Layer 3 of a small transformer language model trained on English Wikipedia (8 layers, counted from 0, width 64).
A neuron adds its activation times its output weights to the MLP's output. To switch it off is to set its activation to zero at one token and run the rest of the model.
A neuron's activation on a vector x is GELU(gate . x) times (in . x), where the dot is the dot product.

Input weights of the MLP neurons that the questions are about. A number n stands for n times 0.0059.
n22 gate: -12 55 49 -24 -2 -16 26 -14 -29 -50 5 -2 -24 -19 -18 19 13 -1 21 22 -77 -60 -28 24 -73 11 -20 12 40 58 -15 -59 -11 22 0 4 -6 -28 43 -3 -16 -19 -21 46 15 -19 -56 -30 -33 39 -2 40 -29 -12 51 -1 69 -24 16 -31 -8 1 80 28
n46 gate: -11 -29 49 -22 45 -3 23 -3 -39 -27 61 -36 -9 -43 -20 -4 4 6 -14 -23 19 0 -30 -17 4 -6 10 -29 37 17 41 9 -8 23 3 43 27 9 -53 25 -5 -22 -33 33 17 -22 54 -8 -19 -16 7 43 46 45 -5 -6 -1 -60 -42 40 -54 52 -16 -63
n49 gate: -35 37 9 -1 11 0 37 -25 44 -18 -16 -27 24 -13 -15 57 -21 -64 -27 0 -17 27 -55 -2 -23 17 11 19 18 13 1 15 -37 14 -34 6 42 -1 -12 13 -57 35 34 -6 -5 -38 -43 -13 -50 -17 22 54 -10 52 8 -2 -24 -39 47 -19 11 7 78 1
n128 gate: 16 56 -38 24 21 8 -10 27 32 19 34 55 -45 -17 21 44 -9 -15 30 55 38 -57 20 20 -5 6 -11 -17 -27 -27 12 8 35 24 12 -42 24 1 -32 10 0 -18 34 4 7 11 -2 -38 -49 -38 -70 -8 -43 30 11 -59 -20 -11 0 -4 -14 7 67 24
n153 gate: -9 19 -8 -34 -19 -12 -4 -18 -16 13 -4 1 -23 3 -36 30 -10 -7 -23 -33 20 -9 14 -70 -5 -20 -47 -31 23 -21 -8 9 -3 -37 -59 14 17 -4 -15 52 12 6 20 43 9 -4 -24 44 43 -14 25 -1 -18 46 24 13 -3 10 0 -11 -41 -36 2 -21
n189 gate: -42 -44 0 44 20 -36 -57 13 -33 -8 -3 -4 17 5 68 22 -15 46 80 0 28 -10 7 -7 12 17 17 34 72 10 -15 -8 -3 1 -66 24 -6 -4 53 1 -7 -6 -18 3 -63 -5 -6 2 3 -54 -18 -2 -27 30 -2 -25 -11 27 -2 -25 -3 -30 -11 55
n190 gate: 0 -7 -31 -65 -2 20 41 -23 15 -14 18 -8 10 31 31 10 -22 -59 -32 37 0 -8 -33 20 -33 -46 -14 27 5 22 -10 27 -16 -8 -16 21 -5 12 20 71 -6 15 25 25 -21 12 -60 26 -10 -11 13 37 -18 -23 -72 14 -5 -35 79 21 -52 38 -40 -18
n200 gate: 13 -23 -4 -5 34 16 32 -75 -52 28 -35 38 2 11 7 6 20 28 -9 21 -23 13 -32 25 -20 44 9 -14 -10 18 -12 -62 3 -8 -4 27 13 39 -6 21 44 -25 -73 65 -9 -21 28 60 15 -19 -10 -2 -46 8 -16 42 -28 11 -12 20 -29 39 18 15
n209 gate: 24 -9 -37 -27 -14 -25 -19 -37 -30 -22 -4 10 -1 5 16 6 -18 -6 1 6 -43 9 20 37 -58 -24 -42 20 -32 -36 1 23 7 -35 5 -10 15 22 0 31 -56 -6 -16 14 19 29 -23 -2 25 -52 12 -31 -24 17 -46 19 -8 -15 -16 1 -8 -43 3 -50
n229 gate: -8 42 -28 8 -1 -1 -48 -16 -20 -13 27 -6 10 34 12 16 33 -17 15 -11 6 -60 1 1 -21 10 -10 0 -14 32 -18 50 29 9 29 10 18 36 1 5 24 -14 31 -4 4 41 63 -9 -37 9 -22 -4 -19 2 23 27 34 9 5 27 -29 8 12 -19
n247 gate: -6 -46 -37 11 -7 -24 -55 4 29 9 -33 4 -15 -4 -27 25 21 -17 29 -23 1 -18 -30 21 45 0 19 5 -39 -12 -35 -36 10 10 -14 37 8 12 32 14 44 -15 43 -37 -20 -24 20 21 -12 1 53 15 -14 48 -25 -1 3 65 5 0 39 -38 48 -9
n255 gate: 7 7 -24 47 26 7 -22 18 -23 -6 -4 12 34 -2 51 25 11 34 13 2 13 21 -35 2 2 18 28 -24 -10 15 -10 67 30 -27 11 -58 11 -6 -46 16 -17 -18 9 7 -53 12 7 33 -17 -16 19 15 -5 -27 42 8 -3 -7 -21 -40 -16 -93 12 -5
n22 in: -37 -28 62 -14 -8 33 -3 -5 48 44 -28 -10 -25 -8 -2 -19 -4 -36 -3 27 -43 -22 1 -37 -4 -31 10 62 -13 8 16 -2 -67 -24 3 8 -8 -21 -40 -58 11 33 -55 68 -13 -15 20 23 -72 3 31 11 -4 -12 -52 3 -1 3 2 60 18 68 -38 -34
n46 in: 95 12 2 -28 10 -17 -4 -14 3 -16 -45 20 25 -24 -6 -21 -45 0 31 -5 13 2 -33 22 -18 56 11 -18 2 -19 -49 -7 -3 21 -8 -36 2 -34 -13 -43 -42 8 6 -25 29 13 19 -33 71 -34 -21 -5 5 -20 18 -31 34 -29 28 -64 41 -14 9 19
n49 in: -4 14 6 4 -18 14 -22 -6 32 5 -29 19 -16 21 44 11 -7 11 27 8 -45 30 16 6 45 -36 -22 -24 9 18 30 -2 6 15 -46 20 -19 22 29 14 -37 16 52 -70 3 -39 -20 -34 -40 15 -2 46 43 -25 -30 -20 -26 17 -21 42 -1 7 -27 23
n128 in: 9 -17 -1 11 30 -47 33 -6 -33 -9 -8 -1 -8 29 -26 -8 -43 -5 12 -7 3 8 -6 23 55 48 -48 25 -28 -46 -6 18 -29 15 25 12 -19 14 31 -28 49 20 85 -4 -24 -40 -23 32 44 50 9 3 -61 1 20 14 -52 -37 -6 -13 -7 7 -23 16
n153 in: -24 -11 -25 20 -7 -7 -35 -38 -38 40 -7 -12 6 -1 14 -8 -6 7 23 -21 -3 -24 -43 22 34 -37 -39 -15 -61 4 -61 -12 -38 -6 13 -22 15 19 2 -3 30 10 4 18 20 -4 32 -8 51 36 9 13 21 2 -19 36 -28 5 19 -6 43 28 -13 3
n189 in: 13 13 -12 10 29 -75 -64 0 -7 2 -30 -5 -3 -14 34 37 -9 3 11 -26 -5 -27 -29 31 -22 30 74 48 31 4 -51 4 31 -13 -9 25 -1 -17 -20 37 -35 3 -3 20 -25 8 -13 -34 14 18 -66 7 -6 31 -20 -39 36 -7 -5 -66 -63 33 35 -20
n190 in: -40 -12 -48 -3 -2 39 10 -1 48 18 -2 8 51 14 23 -22 -30 -47 -34 57 -19 -40 12 23 3 -22 -11 -18 7 66 -25 22 -42 -37 -26 4 -6 -27 -37 0 -14 -36 5 -31 6 -4 23 -11 7 43 -15 1 -9 16 29 25 8 25 -43 -5 80 2 24 -24
n200 in: -7 4 28 -6 39 -10 -18 -36 -13 -52 -4 -43 -3 24 -1 -40 -43 40 -8 14 -55 7 28 65 -9 11 -20 44 -24 5 47 -37 65 38 31 -3 1 21 -15 11 10 6 -15 3 25 -6 16 -12 -12 18 -53 11 21 12 -19 15 43 32 -22 12 -17 52 -25 -31
n209 in: 56 -19 53 -38 4 1 -34 4 -13 -2 -45 14 -35 37 9 4 27 19 9 23 -11 -9 2 27 -6 -6 10 -7 -11 57 33 -5 -12 20 5 -23 -13 13 47 4 -13 21 33 2 -11 9 17 13 33 19 -29 16 -23 -34 69 -7 -6 -20 37 -4 16 45 2 23
n229 in: -41 -27 -20 -44 18 -9 4 -3 37 7 24 -48 -6 -2 20 -31 17 -5 14 44 -25 0 4 -11 -14 -1 -35 -13 11 -72 -51 -71 -20 38 -21 9 -44 -25 -28 -25 20 -6 -21 26 -27 -11 -39 1 9 19 9 20 29 -12 51 -63 0 7 31 -55 11 24 -23 40
n247 in: -3 21 -13 -5 -25 13 20 21 24 -21 16 -5 1 -5 -44 16 -42 1 -19 20 -21 37 11 1 -2 -4 -2 35 -28 -14 -21 -41 29 15 50 66 2 64 -15 -12 -39 10 23 4 -30 -5 -10 -23 13 39 44 -2 -1 34 22 -14 -16 -4 12 11 -1 7 -46 -19
n255 in: -35 6 27 -15 36 -8 61 -32 -16 8 4 -47 -29 25 -4 -57 61 -45 9 15 -26 -14 5 34 -15 -30 14 30 38 31 -61 -13 -36 20 31 6 1 18 50 9 10 -20 15 -36 21 -14 -10 -42 -3 18 -12 -17 49 1 -6 15 42 6 -5 -55 2 43 -18 -60

Output weights of the MLP neurons that the questions are about. A number n stands for n times 0.0051.
n22: -41 37 -50 19 -5 -33 3 65 53 4 37 21 59 12 -31 95 11 2 -15 -11 30 -4 30 0 -48 -1 -42 -37 58 67 40 -31 1 25 16 -76 -22 -17 18 20 -8 -36 22 -9 -29 40 45 10 -5 -47 33 -63 4 20 -25 12 -52 46 -53 82 -12 14 -50 -40
n46: -77 -3 9 48 38 -63 10 16 54 26 33 80 -29 -23 21 9 -40 60 -51 -11 35 45 -12 31 16 -6 -8 39 10 25 -29 6 60 8 35 4 11 9 -33 -2 2 19 -32 10 -12 -37 -9 44 -58 -11 2 -72 38 20 8 37 27 -4 -30 -24 -33 -28 -20 -17
n49: -32 -65 11 -6 20 -10 10 43 -29 34 13 26 -1 -34 -18 18 -61 -4 -11 -35 19 43 -13 45 -39 -16 4 67 19 5 7 -12 -16 10 52 -65 14 -21 -3 -10 2 32 -28 50 -20 41 -11 -21 -26 9 -54 31 -35 45 34 28 -7 -16 -54 -76 20 -18 -19 3
n128: 24 59 23 3 11 -38 -32 19 5 -28 -37 61 28 20 14 -8 36 -64 40 27 27 -41 -47 -17 5 -29 -20 58 36 21 1 13 -21 -21 21 19 -36 -56 -55 65 -25 11 -24 -5 -18 -40 50 43 -32 35 -16 -3 43 -1 29 27 -20 7 -56 -26 -30 -17 -35 3
n153: 50 13 -34 13 11 -1 26 44 39 -41 -3 -10 1 -1 -11 -25 73 -7 -5 39 -29 33 20 18 -12 39 18 36 -7 28 33 -2 41 27 11 29 -11 16 48 -1 -47 -58 -25 -24 -8 13 -14 -8 -58 -33 -4 36 -3 -27 7 -1 28 -47 8 15 -29 -29 23 16
n189: 16 -47 -40 5 -1 -6 31 -3 -3 26 -31 11 78 -32 -68 -8 7 4 35 -8 24 75 12 -17 36 67 8 -54 -36 -2 31 24 7 -10 -16 -10 -8 -47 -24 47 -15 6 23 6 -68 -7 12 45 19 13 -23 11 -21 -17 0 27 -38 -27 -25 5 -44 -54 -16 -11
n190: 38 47 14 38 3 -60 -42 -6 -43 3 -28 -29 -57 -18 -56 -11 -6 82 -4 -6 -5 54 -39 15 -63 1 27 -1 -60 -23 20 4 -1 50 16 9 36 -17 16 -42 5 23 -6 18 20 -11 -7 -25 22 19 24 -18 25 -10 12 36 22 -29 12 -1 -68 -5 -13 -31
n200: -14 -55 -27 9 -40 -6 26 41 -37 58 1 57 27 -26 -16 21 11 3 -7 -18 65 -4 -60 -75 67 26 -14 -63 32 0 10 50 -5 -6 -20 -25 10 -82 -12 -31 -29 -23 68 -3 -34 -17 3 29 44 -13 -3 -18 -21 -33 -8 -32 -15 -62 -14 3 27 -44 18 -5
n209: -61 5 -54 23 18 16 3 24 -12 -3 29 9 -5 -29 -19 4 -10 -17 33 27 -21 -11 -11 13 -14 -40 -29 -6 31 -34 -60 16 -20 -37 3 9 11 6 -53 -47 -23 1 -48 9 -9 -41 -51 -20 -14 12 49 -23 21 19 -19 -41 2 1 -35 22 -64 3 -58 0
n229: -23 -4 -36 50 14 6 3 53 -43 -9 8 -8 -1 45 7 62 4 -45 14 -8 -9 -52 41 -2 15 15 -12 60 12 45 -26 59 34 -7 36 -1 32 47 11 -46 -4 -33 78 -6 -10 31 -8 11 -16 1 -33 0 21 -4 -12 10 38 10 25 -10 -60 -8 28 11
n247: -25 -25 16 -26 13 -6 -16 -14 27 -3 -15 24 16 -2 15 1 35 -35 -28 -26 22 -38 -14 26 44 37 22 -15 14 -18 20 19 -38 -44 -20 -20 -18 -56 28 -27 28 17 31 -17 -22 -53 36 9 15 -21 -62 22 -10 0 -62 12 14 22 -70 -21 -23 -13 61 22
n255: -10 -7 -22 24 69 3 -7 24 -22 -2 -28 18 40 8 29 37 63 25 -9 13 -24 -22 -6 25 -34 -24 26 14 -50 35 34 2 -20 1 54 -56 4 71 -21 -6 -9 12 -17 -25 -10 3 -11 41 -7 -29 -8 14 10 3 15 6 -8 -20 6 -10 -16 -34 11 -12

Each question names a token from some text and the token that comes next. It shows the vector x that enters the MLP there. A number n stands for n times 0.042.

Then comes g, the gradient of the next token's log-probability with respect to the MLP's output, scaled to length 1. A neuron's effect is roughly proportional to its activation times (output weights . g). A number n stands for n times 0.0053.

" an", then " invest"
x: 31 -20 -7 36 1 2 -20 -2 7 8 8 57 10 14 5 22 -17 -17 2 -3 81 24 -26 -36 -12 -13 -13 -44 -22 5 -11 26 -24 -51 1 15 -18 -33 24 -3 -5 -3 5 -38 -1 -27 3 2 1 11 21 -27 -2 -1 -9 -36 -1 -14 -16 38 -3 35 23 -16
g: 42 18 27 -13 7 -65 -22 7 -30 13 23 10 0 -31 -1 -31 4 29 18 6 -12 -17 14 0 0 -17 -9 -33 2 -7 -46 14 17 5 -6 -75 -36 -3 -46 4 -28 2 -1 1 9 2 0 -16 -32 48 -5 -5 -5 -11 -29 9 -19 0 -10 8 11 45 -11 27
Switching off which neuron hurts the next token most? n247

"inn", then "ers"
x: -19 39 -25 -22 -32 -11 33 19 -26 11 -26 24 25 16 -1 52 -21 -36 -24 -5 -18 3 2 14 -10 2 19 31 -10 -6 19 -15 -43 -46 5 -10 -40 8 -6 -12 20 13 -20 -25 6 16 8 -12 7 41 -2 -11 -34 29 -3 1 36 -71 25 -13 -24 -16 21 6
g: 11 37 -25 -33 22 40 18 -52 21 -3 -42 26 1 30 -1 6 31 17 13 -17 20 -16 24 -21 14 22 36 19 -7 14 -20 -20 15 18 -51 47 8 3 -15 10 -9 5 16 4 -6 -7 12 -13 -32 -37 -5 21 -28 -42 55 14 -1 -1 2 6 -4 21 30 15
Switching off which neuron hurts the next token most? n49

"\n", then "The"
x: 36 -5 -18 13 -18 -28 33 43 -10 18 12 72 1 -1 23 0 -20 -18 -11 -28 19 -7 -15 -27 16 33 10 -11 20 -21 10 22 -24 -12 -15 0 -3 -94 -8 20 -8 19 13 -3 -12 -34 2 -13 18 1 0 -25 8 -21 -3 -5 -24 14 2 1 11 3 10 -8
g: -2 20 57 -1 -13 38 -6 9 -10 15 16 55 -5 -31 1 -24 -3 3 -11 35 -19 -8 -18 49 -3 -72 20 -2 -3 3 -21 6 5 11 22 36 -9 -47 31 5 11 12 -2 -55 34 0 8 7 33 -15 11 -22 -4 7 -1 19 -15 -4 19 2 0 35 -24 4
Which neuron, switched off, raises the next token's probability most? n189

"ok", then "es"
x: 11 -14 17 -48 -45 22 34 30 -18 -13 10 45 5 27 8 65 -39 -7 -10 3 1 -1 -31 1 -1 -16 10 17 -11 -10 16 -1 -16 -26 -9 -51 -42 12 18 -8 24 17 -12 -2 38 -2 36 -22 27 4 9 -12 42 -23 -22 27 -4 -13 0 19 -37 -16 9 -16
g: -22 -38 -34 -6 18 32 43 8 -28 12 30 -2 -67 12 22 14 17 -10 -27 -10 13 19 17 -25 6 28 -37 24 21 -4 -11 -19 2 -10 -24 -17 30 47 7 3 35 3 29 28 -1 -27 -7 8 -31 -11 -10 8 4 14 -3 6 -13 26 -19 -15 26 64 -11 -9
Switching off which neuron hurts the next token most? n190

" his", then " me"
x: 26 20 20 8 -10 34 -24 20 -27 2 -13 25 10 -4 5 27 9 -6 24 -19 57 -14 -31 -34 21 28 5 -51 -30 -3 -30 57 -29 -50 17 27 -23 -40 -6 18 -13 18 2 -26 21 -18 18 7 24 17 6 -15 2 -25 -3 -24 -17 8 0 -6 19 9 28 -9
g: -20 -9 26 53 -12 23 -39 1 -21 10 22 -30 -19 -28 15 45 -14 22 -2 26 -5 -57 -4 -28 -5 1 45 3 -7 -38 -1 16 3 26 -8 -11 -9 0 4 7 11 -32 10 10 35 8 12 -31 27 16 -12 17 -16 35 21 2 56 1 16 19 -31 28 -8 34
Which neuron, switched off, raises the next token's probability most? n229

" and", then " a"
x: 22 28 -15 19 -17 17 -9 -9 -50 38 18 40 9 -24 12 25 14 13 -27 17 11 33 -40 -21 15 -5 13 -58 3 13 -10 10 -37 -20 -1 -10 -23 -49 -5 19 6 -1 -17 -26 33 -3 27 -9 19 10 -15 2 -5 -29 -51 -31 27 -14 -7 18 -28 15 -7 -8
g: 57 0 5 35 34 2 32 7 -27 20 -1 13 -7 15 36 -36 -17 -4 -22 12 -22 -9 21 29 -21 26 -12 18 -31 16 7 -3 -9 -18 3 -34 7 -12 -18 9 -25 8 4 -32 -11 18 -29 -6 2 -58 26 1 -41 21 11 -8 45 51 -23 -40 2 24 11 0
Switching off which neuron hurts the next token most? n200

"ly", then " way"
x: -1 7 10 4 -11 45 6 -40 -9 23 -15 -4 -18 25 -11 11 40 5 -17 -30 16 -9 -34 32 22 6 -31 -31 -17 8 -1 -4 -13 -44 2 4 -23 1 -28 3 -5 55 -7 4 -3 16 32 -16 -5 23 10 -33 -11 -52 -30 23 41 51 -5 22 10 -75 7 -8
g: -33 27 28 28 -49 -10 6 -16 -12 4 0 41 -14 16 -3 17 -2 -6 -26 -21 -16 -26 18 -23 -2 -12 10 -38 -51 15 -19 12 -32 -12 3 8 22 0 28 13 18 -29 -19 -7 43 -48 7 -2 3 -27 14 9 22 38 -32 37 -26 5 24 6 -34 43 -27 -5
Switching off which neuron hurts the next token most? n200

"e", then "ason"
x: 24 -6 14 -5 35 39 52 25 -5 39 -18 48 -20 3 -37 36 16 7 -9 -19 -8 -5 -17 -4 -21 -24 -7 -15 38 0 -15 -52 -4 -15 -7 2 11 -39 -5 -43 1 11 23 8 32 5 13 -29 -7 -10 21 30 -1 3 -9 -32 -15 31 17 -20 -24 49 35 -23
g: -11 20 -44 -2 -1 -62 -7 -3 -28 13 14 1 43 4 4 12 22 12 -12 -17 -31 11 0 -5 -18 32 45 13 45 -3 -9 26 27 22 28 -13 -17 -16 -21 -11 -2 -3 -11 -19 -16 -8 -28 20 43 18 -34 -25 -10 -41 -9 -41 9 -37 -31 6 7 -48 6 10
Which two neurons, each switched off alone, lower its probability most, in order? n22, n46

" company", then " head"
x: 89 -36 4 -24 -15 -1 -1 2 -9 3 23 43 11 16 17 7 0 5 -12 -27 -6 -18 3 2 3 -44 -23 -11 -22 5 2 22 3 -29 -28 20 -19 11 16 15 -15 11 26 -38 21 18 -8 18 18 26 -17 -33 -21 2 -10 70 1 41 -7 -6 -8 -27 -13 49
g: 5 -13 -34 -27 -35 -55 -5 21 -8 -1 -3 -4 1 -21 -14 -17 28 11 10 49 -1 -9 58 8 -28 50 -35 -35 8 42 -36 22 -9 50 -4 -7 -1 -5 -13 -7 -36 -6 2 -16 7 -13 -21 27 -4 -9 19 -5 11 -19 7 -19 2 2 56 22 11 -2 3 20
Which two neurons, each switched off alone, lower its probability most, in order? n153, n209

" team", then "s,"
x: 64 -14 -20 -36 -29 1 -19 -18 -13 -2 -13 49 -11 11 -1 8 -30 -4 -28 -35 15 1 10 0 -7 14 -19 -22 -21 2 11 37 -24 -31 -20 18 -30 3 28 37 -26 -7 21 -41 43 29 4 34 28 2 -10 -35 0 -33 8 -4 18 25 15 -9 -49 -30 -9 9
g: -54 -25 -40 2 4 -7 -38 12 7 -30 -8 25 -38 -5 26 1 -26 -10 -9 5 -49 19 3 -8 15 7 23 0 10 41 25 5 -12 10 0 -4 15 -22 -7 -33 25 5 -17 -28 -4 9 -14 -30 -7 23 -23 -21 2 2 -12 37 44 12 -12 -53 -55 -18 -36 -20
Switching off which neuron hurts the next token most? n209

" 0;", then " 0;"
x: -17 -8 -18 -16 12 -1 21 -57 -40 1 -39 -4 21 -15 11 -4 -48 -26 -20 10 -24 16 6 -54 -26 30 -14 -2 -21 4 -4 2 -26 -53 -32 -3 11 1 -4 30 2 14 -20 24 29 10 5 -5 56 -43 18 -7 -52 -8 -2 13 -2 -9 -13 17 -38 0 7 -11
g: -58 30 -14 -17 -1 14 9 -18 -11 -27 -30 -6 -45 -28 14 30 2 -10 -14 20 37 -34 52 -9 -22 -16 5 40 -21 24 -40 8 -4 5 -18 -10 -9 48 13 -1 -4 15 -4 -19 5 -19 -12 -14 -18 -15 -25 -12 -15 2 -26 6 29 10 25 24 -44 34 39 15
Switching off which neuron hurts the next token most? n200

" Master", then "s"
x: 58 -15 15 -16 -28 7 8 -24 7 11 -37 24 -14 31 -33 18 -36 -7 39 0 -2 -10 -13 -31 9 36 -16 -22 -42 16 -10 -7 -17 -41 -39 36 21 3 31 35 -22 21 36 -31 14 -9 -28 11 10 11 -2 -9 -35 12 2 -49 18 9 28 -22 -31 -22 11 14
g: -46 -12 28 -23 -14 -43 28 -16 10 -22 2 -2 -51 1 7 12 12 8 25 15 -11 -4 -13 -14 22 -13 27 27 -6 -7 18 9 -7 13 -27 37 -35 -13 -10 2 12 1 8 24 -15 -14 -10 13 23 -24 17 11 29 -46 -44 11 18 -46 59 48 15 22 -2 22
Which neuron, switched off, raises the next token's probability most? n49

" competition", then " proper"
x: 49 -18 22 -46 -41 -23 2 -26 5 -3 -11 36 -36 17 1 12 -31 -31 -47 -56 -27 9 -21 -9 1 14 -21 -14 -9 11 5 33 -24 -11 -12 34 -16 -15 36 29 -30 9 41 -22 25 18 5 7 8 -20 -6 -30 19 -22 11 -15 3 29 14 8 -35 -24 -38 -15
g: -3 19 19 20 -54 -24 -2 14 26 8 -26 12 25 39 1 37 -17 7 -33 6 15 11 20 19 -3 -28 50 -9 16 -4 47 -22 -6 -3 14 -21 1 22 26 10 7 34 5 56 -1 -25 -31 -4 11 -9 23 4 -6 35 -2 -26 -14 -9 67 4 -10 34 13 -1
Which neuron, switched off, raises the next token's probability most? n209

" top", then "-"
x: 36 30 19 -15 -48 0 -39 -20 9 45 -32 24 -38 48 -21 17 -41 -44 -10 -9 5 -8 18 2 -31 -5 -30 -37 -38 -4 -2 14 -16 -14 -23 21 -30 -4 0 9 -13 18 24 -13 -6 4 7 21 35 -11 -6 -22 -18 -37 -3 -18 8 -11 -13 -29 -41 20 -30 -14
g: -15 19 -4 -29 -11 15 16 -10 29 -28 -12 -31 21 23 14 44 -15 8 -33 -19 -8 10 27 11 -17 25 -36 13 6 -7 61 4 -1 30 -8 -1 9 14 -15 32 -15 -11 -1 -19 -30 -3 1 0 14 -2 50 34 2 32 -66 -19 8 54 19 27 -13 -16 6 -18
Which neuron, switched off, raises the next token's probability most? n209

"er's", then " Group"
x: -3 5 26 23 24 26 -42 -43 -60 19 -1 42 29 13 19 -4 9 -35 26 -25 -8 -3 -40 0 7 -13 -1 -22 -2 19 -45 5 -30 -28 3 19 29 23 -4 44 55 15 13 -17 13 -35 -9 -18 22 27 11 -10 -9 -12 -11 -15 -15 35 9 31 29 13 19 15
g: 62 -5 26 -26 -16 -40 3 -12 -7 36 -17 -10 -19 6 15 -7 -14 -7 5 21 -22 -31 25 3 48 -34 -39 35 9 30 5 -9 -9 4 -17 -11 39 15 -6 17 -18 -42 27 3 2 23 9 -2 -5 -24 29 -3 14 -17 38 56 -1 11 13 37 1 30 -26 -4
Switching off which neuron hurts the next token most? n247

" a", then " win"
x: 32 21 3 16 -3 26 -27 9 -6 32 12 63 15 4 8 32 -31 1 17 -19 73 -1 -21 -36 7 -5 11 -55 -43 26 -18 1 -17 -27 -15 4 -45 -36 -7 4 -15 -2 1 -30 25 -2 16 2 2 7 21 -20 -6 -11 12 -17 -23 3 -12 17 3 20 23 -1
g: 2 38 -4 15 -64 4 -3 8 -44 -33 26 -38 11 -12 -18 -53 -4 -8 -1 -26 -9 -27 5 -16 -48 -11 -39 17 0 -1 -3 -12 -61 45 9 13 -1 -20 3 -9 46 0 18 2 -35 10 21 5 -2 -25 -26 -3 8 -5 21 -5 -14 -29 6 23 -19 -19 9 5
Which neuron, switched off, raises the next token's probability most? n128

" and", then " –"
x: 31 3 -11 1 -13 7 26 -13 -33 36 -5 27 -2 -19 7 22 -6 3 -10 20 11 34 -30 -24 6 -7 7 -85 1 14 2 31 -22 -3 0 -26 1 -66 5 16 -11 18 3 -24 9 -9 6 -12 30 8 -3 -6 8 -25 -43 -21 6 -4 -14 18 -13 16 -11 -15
g: 14 6 8 24 -5 -69 7 10 17 4 -8 -34 -29 1 22 -18 -23 -5 13 -12 -28 -5 31 -9 1 74 -40 -41 -10 -39 5 -9 -5 -5 1 2 16 19 -2 -15 31 24 -27 26 -28 -6 2 1 -8 7 20 -4 -17 -11 5 -34 17 -36 -48 -12 4 25 -42 -11
Which two neurons, each switched off alone, lower its probability most, in order? n255, n46

"l", then "ist"
x: -33 39 -5 1 1 20 40 34 7 -17 2 38 -40 15 28 1 13 -4 14 -46 -19 23 -20 -2 43 -7 -8 -12 34 -24 20 -40 -26 -59 28 -19 -13 -10 12 -17 6 10 6 -9 36 -27 18 -36 -7 11 22 -21 18 -19 -10 -53 7 9 13 5 -33 18 15 -39
g: -14 17 -10 -41 -23 -34 -38 9 41 11 -13 2 20 -29 36 14 4 10 -28 10 19 28 -23 1 -3 -3 -6 -6 -38 -8 -47 7 -15 13 -2 18 2 18 14 5 11 1 -3 4 -55 14 20 -13 -37 -30 -9 -8 -24 -13 -13 -38 15 75 13 24 7 43 14 -18
Which neuron, switched off, raises the next token's probability most? n46

"ula", then " 3:"
x: 9 7 4 26 -8 -6 16 -3 -39 65 -14 41 24 10 -32 -16 -52 6 0 -18 10 13 34 -22 33 15 32 17 -16 25 -22 -31 -9 -24 -27 -20 5 45 41 12 -9 -9 -2 -24 30 17 -10 -12 29 -15 -11 -10 2 34 -16 12 1 64 10 -5 -8 -27 -9 -21
g: 32 -31 10 2 5 -62 0 2 2 16 -11 -15 6 -8 21 -7 -5 14 24 -23 -28 47 -36 -15 -21 12 35 11 23 -27 41 7 52 2 -14 23 -35 12 -5 8 -7 4 -26 24 3 -10 -6 22 10 -9 -15 -10 9 -16 55 -15 -1 -17 -24 -43 7 -32 -32 44
Switching off which neuron hurts the next token most? n153

" st", then "rugg"
x: 20 18 -42 19 11 22 -8 -48 -12 28 19 -1 -53 27 -15 38 -27 -9 7 -28 24 22 15 -27 16 -5 4 -32 41 16 12 60 -17 -64 -10 1 -29 23 4 33 -9 30 -16 -26 0 -9 22 38 -3 0 -11 -4 -5 -16 -12 8 -5 16 -18 10 -38 -15 -8 3
g: 5 -15 71 5 -28 -5 -43 -15 6 -23 -1 -28 -28 -27 -16 -16 6 28 2 -17 36 27 -14 -10 2 54 10 1 51 -25 28 33 -3 22 -5 -25 -31 26 -16 -22 -37 8 5 3 11 -11 7 14 -15 -8 -16 -7 33 9 -4 -22 -4 -12 -37 20 -6 -46 -21 -11
Switching off which neuron hurts the next token most? n229

" the", then " view"
x: 19 6 11 -9 -26 23 -13 17 2 24 12 37 0 -5 2 31 -18 -14 13 -6 44 -10 -25 -18 24 0 8 -79 -4 -7 -26 30 -11 -46 -2 15 -14 -70 3 -2 -10 17 5 -31 3 -35 20 -5 20 -1 -1 -15 -3 5 9 -5 -28 5 1 19 5 12 -10 9
g: 66 7 25 -9 -30 -3 18 -26 14 7 -7 15 2 43 37 30 49 2 -14 -22 9 -23 2 -4 -3 8 9 13 -32 -15 56 -7 16 -13 17 8 20 8 17 10 16 11 -39 -12 47 -5 -10 44 -21 -20 -10 1 -21 -3 0 -2 30 18 -26 -10 13 -43 -31 -33
Switching off which neuron hurts the next token most? n153

" girl", then " sh"
x: 35 -38 -12 -5 -33 31 0 -14 -14 -28 5 32 -1 16 1 5 0 13 34 -45 -13 -3 -10 -18 7 -4 -29 -37 -22 7 -10 26 -43 -59 -8 5 -55 18 11 37 5 13 33 -10 32 -13 5 39 -1 4 -11 -31 -26 -21 17 25 39 22 24 -22 -19 -29 2 18
g: 46 -4 22 23 17 -38 -15 1 -38 28 -16 1 1 -3 -36 23 -33 -2 -5 -23 -12 -35 3 -2 -10 3 -29 -30 -17 21 -63 -22 16 13 18 -13 59 25 11 -2 -2 2 -12 -14 33 -7 30 13 24 46 8 16 7 14 -20 5 4 -11 -3 55 -7 33 -17 -17
Switching off which neuron hurts the next token most? n247

" w", then "al"
x: 16 3 -5 -10 15 29 12 -23 -1 18 7 11 -40 12 13 37 -7 -6 -5 -20 8 2 18 -8 2 -5 -34 -22 -7 -4 16 69 -17 -48 -59 35 -42 -19 -9 30 -4 1 10 -17 31 -25 26 11 -29 35 -8 -21 -41 23 -1 -53 14 -28 -28 13 -28 -17 26 -6
g: 36 -10 -50 -7 10 46 -11 21 -7 10 -19 -21 -4 -1 -31 -10 -8 22 9 15 -39 -7 40 24 -24 7 -9 17 8 -71 -5 -29 15 -52 -1 22 25 9 -12 -1 6 24 -26 -5 -25 24 -26 6 -18 10 -10 8 -6 -23 5 -4 -38 -2 -24 -16 59 10 -24 3
Switching off which neuron hurts the next token most? n46

" Sw", then "ift"
x: 15 -2 -9 -6 -5 -5 -2 -10 -17 6 -4 19 -42 20 -25 15 2 -45 22 6 25 26 35 -28 14 11 -40 -22 21 -1 27 22 21 -57 -49 -15 33 17 -7 49 -9 -29 30 -2 -6 -33 19 3 -8 9 6 15 -72 11 -31 2 6 15 11 40 -28 11 -7 -13
g: 25 35 34 -8 -31 -29 29 4 4 5 -4 22 7 -14 -21 -30 -3 -12 46 19 10 17 17 47 -17 31 -24 -3 52 48 -14 25 -4 -27 38 -24 -1 39 3 30 -4 8 13 -15 -15 -11 -3 12 -2 32 -31 -18 17 8 49 9 -2 -37 28 -1 -22 -12 -7 -21
Switching off which neuron hurts the next token most? n128